Layer 8 of a small transformer language model trained on English Wikipedia (13 layers, counted from 0, width 96). Numbers have three digits each and are written without spaces.
Take only the direct path to the model's output, skipping the later layers: a vector added to the residual stream pushes a token's score in proportion to its dot product with that token's output vector.

Output vectors of the tokens that the questions are about. A number n stands for (n - 500) times 0.0044.
"Results": 685514289393524600655622623598593493739632368676581529417633613519312476741694613432654346460588450711503364473610580267486540545342443644243574364369537571382624446475500687587603269430445516625538406576598412411447413528782439389542538500417757486580503609463569462652482366531461489464
"run": 663540448541591478490443492601471370448590431746395250471625643613456371390718445367510449432236462509513408417431555500401558531423512633336484486486716565425689572572319571605673245563500595531517494586530330570567615261606352344497488455475687412534549618651361541474429497269495583335
" Species": 608430394538511482586768826417503300752270395762728631542510573781435476466647470643549292700385358422640500491559529119551509621522229665207533488509445541312730447451461642484584367377273648492349496445321363479528403689710252397736592193438559388539620369627789601269470430355608463547
")": 676451455596481617443500373388536344504702495463412644668600358387469548414503498377431539403540641424310395721295458635547590456436383646390391523507520515554515497495431552579689545564316413517395497636382342482426557517435415516390485442396428291545497413325423383363481577625534434541
"Summary": 680561425460727563518718622523638522671385383659474533506497456500516594611646503602723350526645482652651399428546508359330597672303484662188573362359660583314453365459642564618574194461446433544447517543577309529340580456648403436658580412488607493715581478654568337345489509469580577422
" Apps": 747653277460791355604309793607358528794473283580468619348507586671452428732545531346595488616531447374584404246490329215373407540416418555264567642434615565308741369710850463606529317534331503602342509512539500295467715709647073491661548566401397401630511574807576237618365467374740409477
" include": 700280362611514412792578579458470577588450449630530530448628509464346366637587417504397529536534418297372333288452571217406544731398673562340565426288660548500707694605736841689603183419287394438547207553476500545524374540875303371583594454578574463397472565566681367476314365548604313596
" Branch": 531426405450430690475504626539408518538479399791497449503478637523519544483621495615613219561467505395378420515568349393444420482355330572332707480348550571422534346609521432581630381458268585491516311353566178400529417397727379578508589477402491257668509596540467306285330480414696666429
"←": 674571611612621486681446758577585254679383334855587509548664637718360452516534397309709408613398506528323396255699509341648417584404386657302447503483554578342515267446604592586576141776267491639625532592587357503439406434711344358571723558472537416489535871605510292433500619391524640475
"hall": 580537482517427602589837496532536461542476388609411500500471637559633422512669703473531330621352444474262338486607524389455561528441657586316482477341427515442451624444437404500603121470416474553347478538402248518388445358585489462473345401261495538500347633496427423475357446540659488455
"0": 471323559536444644382485554461410443557716430544476487477372537433446546290638367509451549552576395583535488618555588629500279648539438577437472570595521513349395491667497599546339368624455436586637418671493572524570591597481533562769543401543452598496616429470433443530653696487503406592
"lateral": 496480463526693609700477634625601440651485345796335476656602632755482286500496464589647586735423500565487393479727549352528409630314556715295522366223575562396713400625601816537551230484543386561500519561293457539572287349633434512677579457547532249648457690637566416571368478515630470359
"ennial": 570561406500630450758459763491472327697470391889171610632606377811496449870733326340437392700506439431428348358795518211407572548592332625163671447366639547242576238330584669714603218438445500604440457437387422729507479500668341470620582459467628282830454457959545615269259392490808603169
" present": 535474593530596549474493391471514479677526471731549620562467510566537445758486527599633422677386477617446452286496506582514458534216472598445596428440555553363568533555520646371451383427448442518566483606366472483462660412568402477397558521414570538647468468578537399253431453508682473460
"assa": 648628358431609437646784634630446471590342402616522428592626564677567329552578486480422500500401492574561256406524484388700589516449519494189623548348514527371694459554500524497689305254387537708466527454424383485437478634647247280676584438457743390635542451589581389318528520302524365408
" particular": 484371447688617607571728548381608400629438474776533394533589647629556468620687346628407428719578563396421425433546500418380473464307317565337542367508476643355659549483485633519708243425076489656441558466417532614459419337759361355645721312282591455598494423614477326283296437450596520578
" itself": 565537607493458598589679586515449599557485492637574460512508575568510509571569457465507439650508558520446414409359446307572502546433397543350654498231661572568747497623724577510848154595028411664330529530450428525391454436666500487646504533325658447630481514511445346346339476281651533467
"iti": 720605441500562500621556742353465451505599433641280474581390574417602299578493486656470596522542476483622344387601383390520469581522323487315557497340505530558609390453511640395719387580333669462171641473390286548320538596457376259558639400367687485572429586666520354354333429324436392555
" Conservation": 531619558513451497572492648549552426729287396819442453405472500609389541451622602599379312535442576588451385508536468239514526572448481528275495444403560534313462389366696647379635261606147588547497327526503286538529258472511167371772576507405564260505385559744423653288500558290569547421
"tal": 469435500655595673492736566683306351585524417601536500525660586282473337621504512672569430603402544575292348577644399468327309524442397469311673457546464503393500574488716742468380271666461398574353515349270436450521368430583344360466528540226428552726365695714684364377284516330533621380
"cultural": 456471423513745580744373612553507551686490383787419340564562637529466368692662514744575390781354487335383239486617493258359500324279653736170583423350684574538778504479478617692716211602469406543292357570349429608533297358733302374784686459376635167777420746587692430413451485409530615338
"ice": 474505295561483692539625611565510488557630452465348313622627518509577314546429578347559483572340397521325500458611153363328622488547253483267589573623369524409579406419641634514526276450391523695256409424649529623362395610529487280744528320565653512479351551487449332643527554387627506469
".": 426460642553418696461513395432425614424500527458471713332618564461408668583557350429387612435467497464439559545475590669553679545575519329550394691559582468431589720299454539576634449434465425609388431673385761450560589681395639635474285448488433446304629448492432597398528558445485785578

Output weights of attention head 2. The head adds the sum of these rows, row i times number i of z. A number n stands for (n - 500) times 0.0015.
o0: 588590386509514574447779520539476554489474597296576675697398632498625428521290517418318542692315393350471740568257330244681160647605628723603591269478436476679486464697324333583227405453675607429441437410547346446571478204611746278482406407691394280613687434330425370708539513289620682683
o1: 358397513650322545694415446459364514678605488549337634495492567589462652543620504575496534511500623706419319546548582648397509687371620604599321390397428642380504541620407617528678393435432625415667535692396507429607406471528283430430526398631530407523470576617586498346488532510242698517
o2: 406326457546368621725352685535469401568390361577361804523531552675417564691584586484617722541510481511467420669632440547340268385398487499552685439695566428163477462506527267384825247490359340602424381587450602401484516674466477368338444342332384494370767395525547439636672577371427714639
o3: 366371672500410483555527405656375551330483398611651467334392383587449489339550674415570612565428492599382638667246309722522308593613628546525478402558460614653457612537338511565633588619365489406778409503519381306652602532602553437380619476473531278632537368397441422532584364410432635514
o4: 551395441493489550500381594525511588415537615452418559604587563582445471424654489564481562525610499469335506595610561572473579555613423418603577489380624457488602615437604207648450715334329425534554602540214566369585293305709479579632547630583504364418410551595418475301624383569538355467
o5: 544556707671569421470535456457401458581393511504633567436787768312500584561338427483489459366490628495467478556438192574555455524541329569470479490475437483686392500351371384554548728303592386415386669513722479495457326526614631632294540606502530409590341547427520353448602351414546532669
o6: 608427331476557258467557509470395307401506526469652526512530639514601503467433415451251597355277486342480469388252461344743475454561572419609447438496603666511544660723648479578580385384589355537458411524629462339367396444378500417369334583515583407435463548484672645620479470365555439435
o7: 474444364464629569244532635470404554415479328510522547651597474438291543610366471535328646534361344290387376680621424414510398255621537574364525438264496519636620469570414152647404529570356600550706364312372608456349551540539530522266618400398645441586593403510655321323486509420469448554
o8: 534675324605796516508549677557584476391545318432530426494340363493383443291505477485274421268340371457575305497479673596537486475528645442557499605580531762548322478386479216502282239715448349725251359612296672662379600324597669396539590483298455454289401551451389553493378632660217277481
o9: 435428411375638462414516287434455698649374441448722397573579471569792237475410429539478386404631437475284633420351474610382516420462297481443620661389555571648522614434525672527481518424378178438414528656761591526435510570461713729408316428547390600456598681413663463283619370682741407489
o10: 463268527403538754604476388410631585608390546557413613571494555429771374585547298559646545453538399355385554497733674494196508491377291738367681615327422625650625527361614678353571579379578493439438451546462661622469557529434592427534520510522316648406549454391464303649503409420543538443
o11: 345327756587623545478463585334508527443393290315458400627532518446441345558387538567500577733469320330459547428696424625536464305488611467502685601574545655569665670463415465477409520574633495353440282348425364964453673492550375541492603190370432597459404400608370261472270422346612296612
o12: 491460492424396453513531542436645462526226702674444713387556424653503666524488524602331561451553693593346508705512461679367522553430550383610520534628568467568576370425368293499553674454448428529529494587501568400475599601553552551348425431447411393725569566472595327516704574461572738335
o13: 402481633577415396502576690574382250398465498715580534460537537609357450376503456452441532579603674560588401484388439542472564526614705299575291404610308671462416515658445589483555524564427537674574427593586421462333550568477313502381504426547710424503253514542537622475470220381435392455
o14: 451537509387483256519534395429627590467463416419709564407609674575627441621459453530298526431441407496625627373290321436509603513764407422518697687137488557531696600581572557598475485449603513595444575508459636385469613514548771526558446571522397486466425448492592565375496466617626390501
o15: 458600659589653429447239520396494552483575608371323504510500544466474614513612432218633518404564459498483656502508362700499759499452332372494536593412566608685519514402765605404394479581343513565452559483398613613539594700489547574538324573426461501581463416366536469330506496234558559529
o16: 496526658481555576592640220446582475351488309411455581539899457363584626521586640603756431596756444451488450357626482588382550403332432573610637473346418688489535558412670514481533570471506584149317897506429642458426610639427511576380509556550476516478472446350656424541331491505538499739
o17: 477498410474461426375350461620409455307627408473443325457294478492415445326622528388342583429513564417320400354533310717607436334614519459390443320379590467730267587375332534626627515449410552533612353467587302519273479447648417565512502629490504521619483423686432459400388502353599620458
o18: 410730533253558684555521463398383422557550473520568545341469433343646464518403596611567424580412507863637664258462495398494515738304421402448512547355545494191421517411419559397484422402556517620603619437631507347511374607507500501300443499536545779392560527660585704714562485814696508545
o19: 507502501658484340445354619787517258302459535543411308369433446557260494453609667361441489534426577574549506449556517536518510543577709498418468349508525655547585478740498404509486579584509603692549458461422512319544413405491527330557550393520532584275302276417409485573437515419456596536
o20: 487405565289384379520200523715478566496530778324559292538483730558196473388396633431544380414403359338544341393738621654607448517581571502704317568599491617503571502652475577453607469512553484661430399509294732522591424572516648744535676479427666233541415472582595631503445244320602579568
o21: 590517374460510421550589502395487544507673511364620446322435406442709357313490493544184637481363626294604480603357693567601376540609702404496368526551528317332498426636618545489629357580407728522521349557661716372437543363427375503513630373666359440628574490387337679489584464423334402309
o22: 377629531608629648574582459443576511345519218465546602253517539350522580372494520646373546517535360433534621491505458535485475652629434471517562663532523450423564481692525464489432564569517571559519478343536456405535539549574479471490529654458267516470547532338478514559607489627694445433
o23: 540634291484421376367509566574505406834629287592512493509445550470423567631369511419315447563580474686549520423544477704536538609591240650514549293657368630356303528603433397564396416587680415483591573498569426454523380622475632357506483504496538600627577642563458504588535497756356680510
o24: 421485363433736715538540589502598636343507278502680799708560362350790388356447601364556478321470334285712577492378660466464265456620531472526631690739404520438301480525501531398245359341465643485506377670512408539514519536496764538509613576616315289483865490413372744744609516498300318457
o25: 654389406418510439457372738292493361486471482601488349661487417288447598495411581255468565361375646674444520548456655500468380456494329572396578367499383812594427349398583364659459500734618532509478612681396469414560388398482617430529579349634521311628525484390568668633601543545377409451
o26: 533496645447525392549267496561481315493565358636440701378433442452475504548475355506357537554548548557748584562646509753637621475351373454504441543517553547289701426514687692483611401731497373634591655441528369371467488603522455593589663496438586431375431421477503581310669401533578586522
o27: 586428608464319555605490494805394555429312498594763457436386477631476624550534501462756610646446424592531544457401486512571410447522475557323269539469677499455473394561314736444618632396344466548463587394559238489600464581688442365520567547484686445639673440580562393461573322301375608441
o28: 769530490554591512457361408577426657500311490414626481444395648510496456519408489601514467622622476638418616361246332519484406646503541419381433363309553604627576469589444582847616386485457285496656473549616280339475538469521462474442397258462567435653554429546542453501611569478510737522
o29: 762466305503446392478453572546366348734450583271509452477478459490500447573456539378479669551550486516546411684409365542606731474488496345405355367299646552440556428595359301710577419579440416312419551482612357478559530413349590495301645518539723447621389410631393290378564687598542417547
o30: 532729539733540363418504659451403436491623548650607728403562576460319464465526601547407505462469509486491502658309450579741170751545616717374625469728354508555534289627529434459401525703604578555748432614428414409581498514589544336671375609553552319473506485504486610736467511584401565586
o31: 469436752354241615573511386649617415398353829673620544637488545515502577611622482383642490439484461594376640510757474620364671653324627681604361432509455246421516569563524730664566426598558440416546609486425727514508484548570381520420499425465624645521406517689373587510499432453387799509

Each question shows a token from some text and the vector z that the head gathered there. A number n stands for (n - 500) times 0.0059.

"8": 476564510461582536454413503574492449554555574394474430520500568514350499531507568390440516509552
Which of these tokens does it push down most? " Branch"

"ut": 544395574490584505471440551626494491565654438398581538568444513406424466524470457442454434552472
Pushed up most: "hall"

"do": 540379457556516600477533404458595530495598552577472432533399522510486563453544384448501542529465
Which of these tokens does it push down most? " Conservation"

" large": 544494551510506527419493483573562464565581509329513478472462512463452460479503476473403454515397
Which of these tokens does it push down most? "run"

" of": 501532459450599558458548518577552428464559615422618571507455589550483460527429541514529478542580
Which three tokens does it push up most, strongest first? " include", ".", " itself"

"an": 480420439549519559411506534439537514551569565450513499508447529505443421516500541491527538559458
Which of these tokens does it push down most? "ice"

"o": 502438442476523561458500531443571453527561368524606471558437461512464524442491493435647528567435
Pushed up most: "Summary"

" Jim": 513534477475630526482467499521515500568497580466577452558494580519329540518509573483484533546556
Pushed up most: "lateral"

" |": 468528487545621515367423592564453374560594481341507497529473560444457494419522641474456481597459
Which three tokens does it push up most, strongest first? " Conservation", "←", "Results"

"s": 480455495512511534358387436517526520578620618399500544490445475499511352562503528547517582538521
Which of these tokens does it push down most? "tal"

" S": 466417326502566564480594643329555450550522365555599490542440427580435527494489489488587524614377
Which three tokens does it push up most, strongest first? ")", "iti", "Summary"

" as": 458507532461521586441418517510481501480632487507561549581467508466404506488485462487616608494478
Pushed up most: "Summary"

" Pi": 419432403454524584443601574368639460545536359626628529570492492616402549500447539446578534526409
Which of these tokens does it push down most? " Species"

" Rod": 493512450495646476508554514489562514530431520562578466689545633590366627504469553557555571608546
Which three tokens does it push up most, strongest first? "Results", "lateral", " present"

" P": 497411321544565570499593690257581483587538332526654484551469480598364540436405532469543468577402
Which three tokens does it push up most, strongest first? "iti", ")", "tal"

"1": 487520606470557518399492392485518460521575614354578534548418560447369464453491479437447483520483
Pushed up most: "ennial"

"yer": 482496529480653591445455488547482494515686582389621528518341569484418395468508509503515496488461
Which of these tokens does it push down most? "0"

" Yu": 445430467485579602486471560427542518490594431513583395579467531521394506466501505428553425586453
Which of these tokens does it push down most? " Branch"

"ger": 528463493460667473551588477450575487507419489576602487787582634614378680485482537565603594633537
Which three tokens does it push up most, strongest first? "Results", " Apps", "lateral"

"6": 475510476538656506459493546531487487556585504384493371648485601502275567526509489451557430704495
Pushed up most: "Results"

"2": 272687511470557396366271497765586329495491520394444503803638591471482640558396700479466373513596
Pushed up most: "Results"

"5": 416609494508585400369427650596491336521580445362478557514567530493493567442497669533414468596482
Which of these tokens does it push down most? "ice"

" medium": 547454545499545495467431486549564469542611521323535465512428529444391420497489465469422449541432
Pushed up most: " Species"

" control": 520430568456491438432445552535468598504577573519528468489412442407499491623465447550594594586458
Which two tokens does it push up most, strongest first? " Apps", "Summary"

"g": 606475472543561556436530552545461465518581523499606544615468521431398529461467521503488446508410
Pushed up most: " present"

"hang": 489542444530582593452545490514502473470632528465527430525420537493451386530458582401596471487465
Which two tokens does it push up most, strongest first? " include", "."

"ong": 589408445476562539537553626383498464539625513487588536486478494506466481490449549534541503522479
Pushed up most: "assa"

" ": 503452407557568593452577510597575423498459561460511536411353530572389489482462460511400466550430
Pushed up most: ")"

" helped": 504491514447538568490521564562446512489645496497592490488370564485498463567416513484625606437398
Pushed up most: " Apps"

" Fu": 575333500419508511395564570473593500457578454480636418549399473406539412533513425400542435549393
Pushed up most: "ice"

"a": 523414553473600546432441469536556454564690535319551479506382597440379440477534474480438422544460
Which two tokens does it push up most, strongest first? " Species", "lateral"

" Tan": 561491422514497592432529512457510508515563420553607450523490523508477424528488496413629449529396
Pushed up most: ")"

" an": 386477685488527598398473615544451483538647746427470680632373513521463393456546487526518575488409
Pushed up most: "assa"

"com": 581429448479508487506497561495513534488628409490676573674428473448407569455558481479485439594359
Which of these tokens does it push down most? "."

",": 461627448518556551476596423597459449418665550506486428530398507564485333548408539333670509403455
Which of these tokens does it push down most? "←"

" under": 467438619460554544392533573506438478527611609411552596609466507494420426522480484493574595487436
Which two tokens does it push up most, strongest first? "assa", " Apps"

"ga": 571503457527535539457565585514477475509572399563589551658556544512410575501448452506561430494422
Which of these tokens does it push down most? "ennial"

" serving": 440460654497560551381511568540392481542618653412527656596455503486416421503484492530578617472459
Pushed up most: "assa"

" defined": 582486588588507490349522554553485484574629547313491502420490574386443391466541498456470493458484
Pushed up most: "cultural"

" Ye": 575384436334486665561549606342605484461564555509532431425393463566562569497382721502650494523485
Which two tokens does it push up most, strongest first? " Apps", "iti"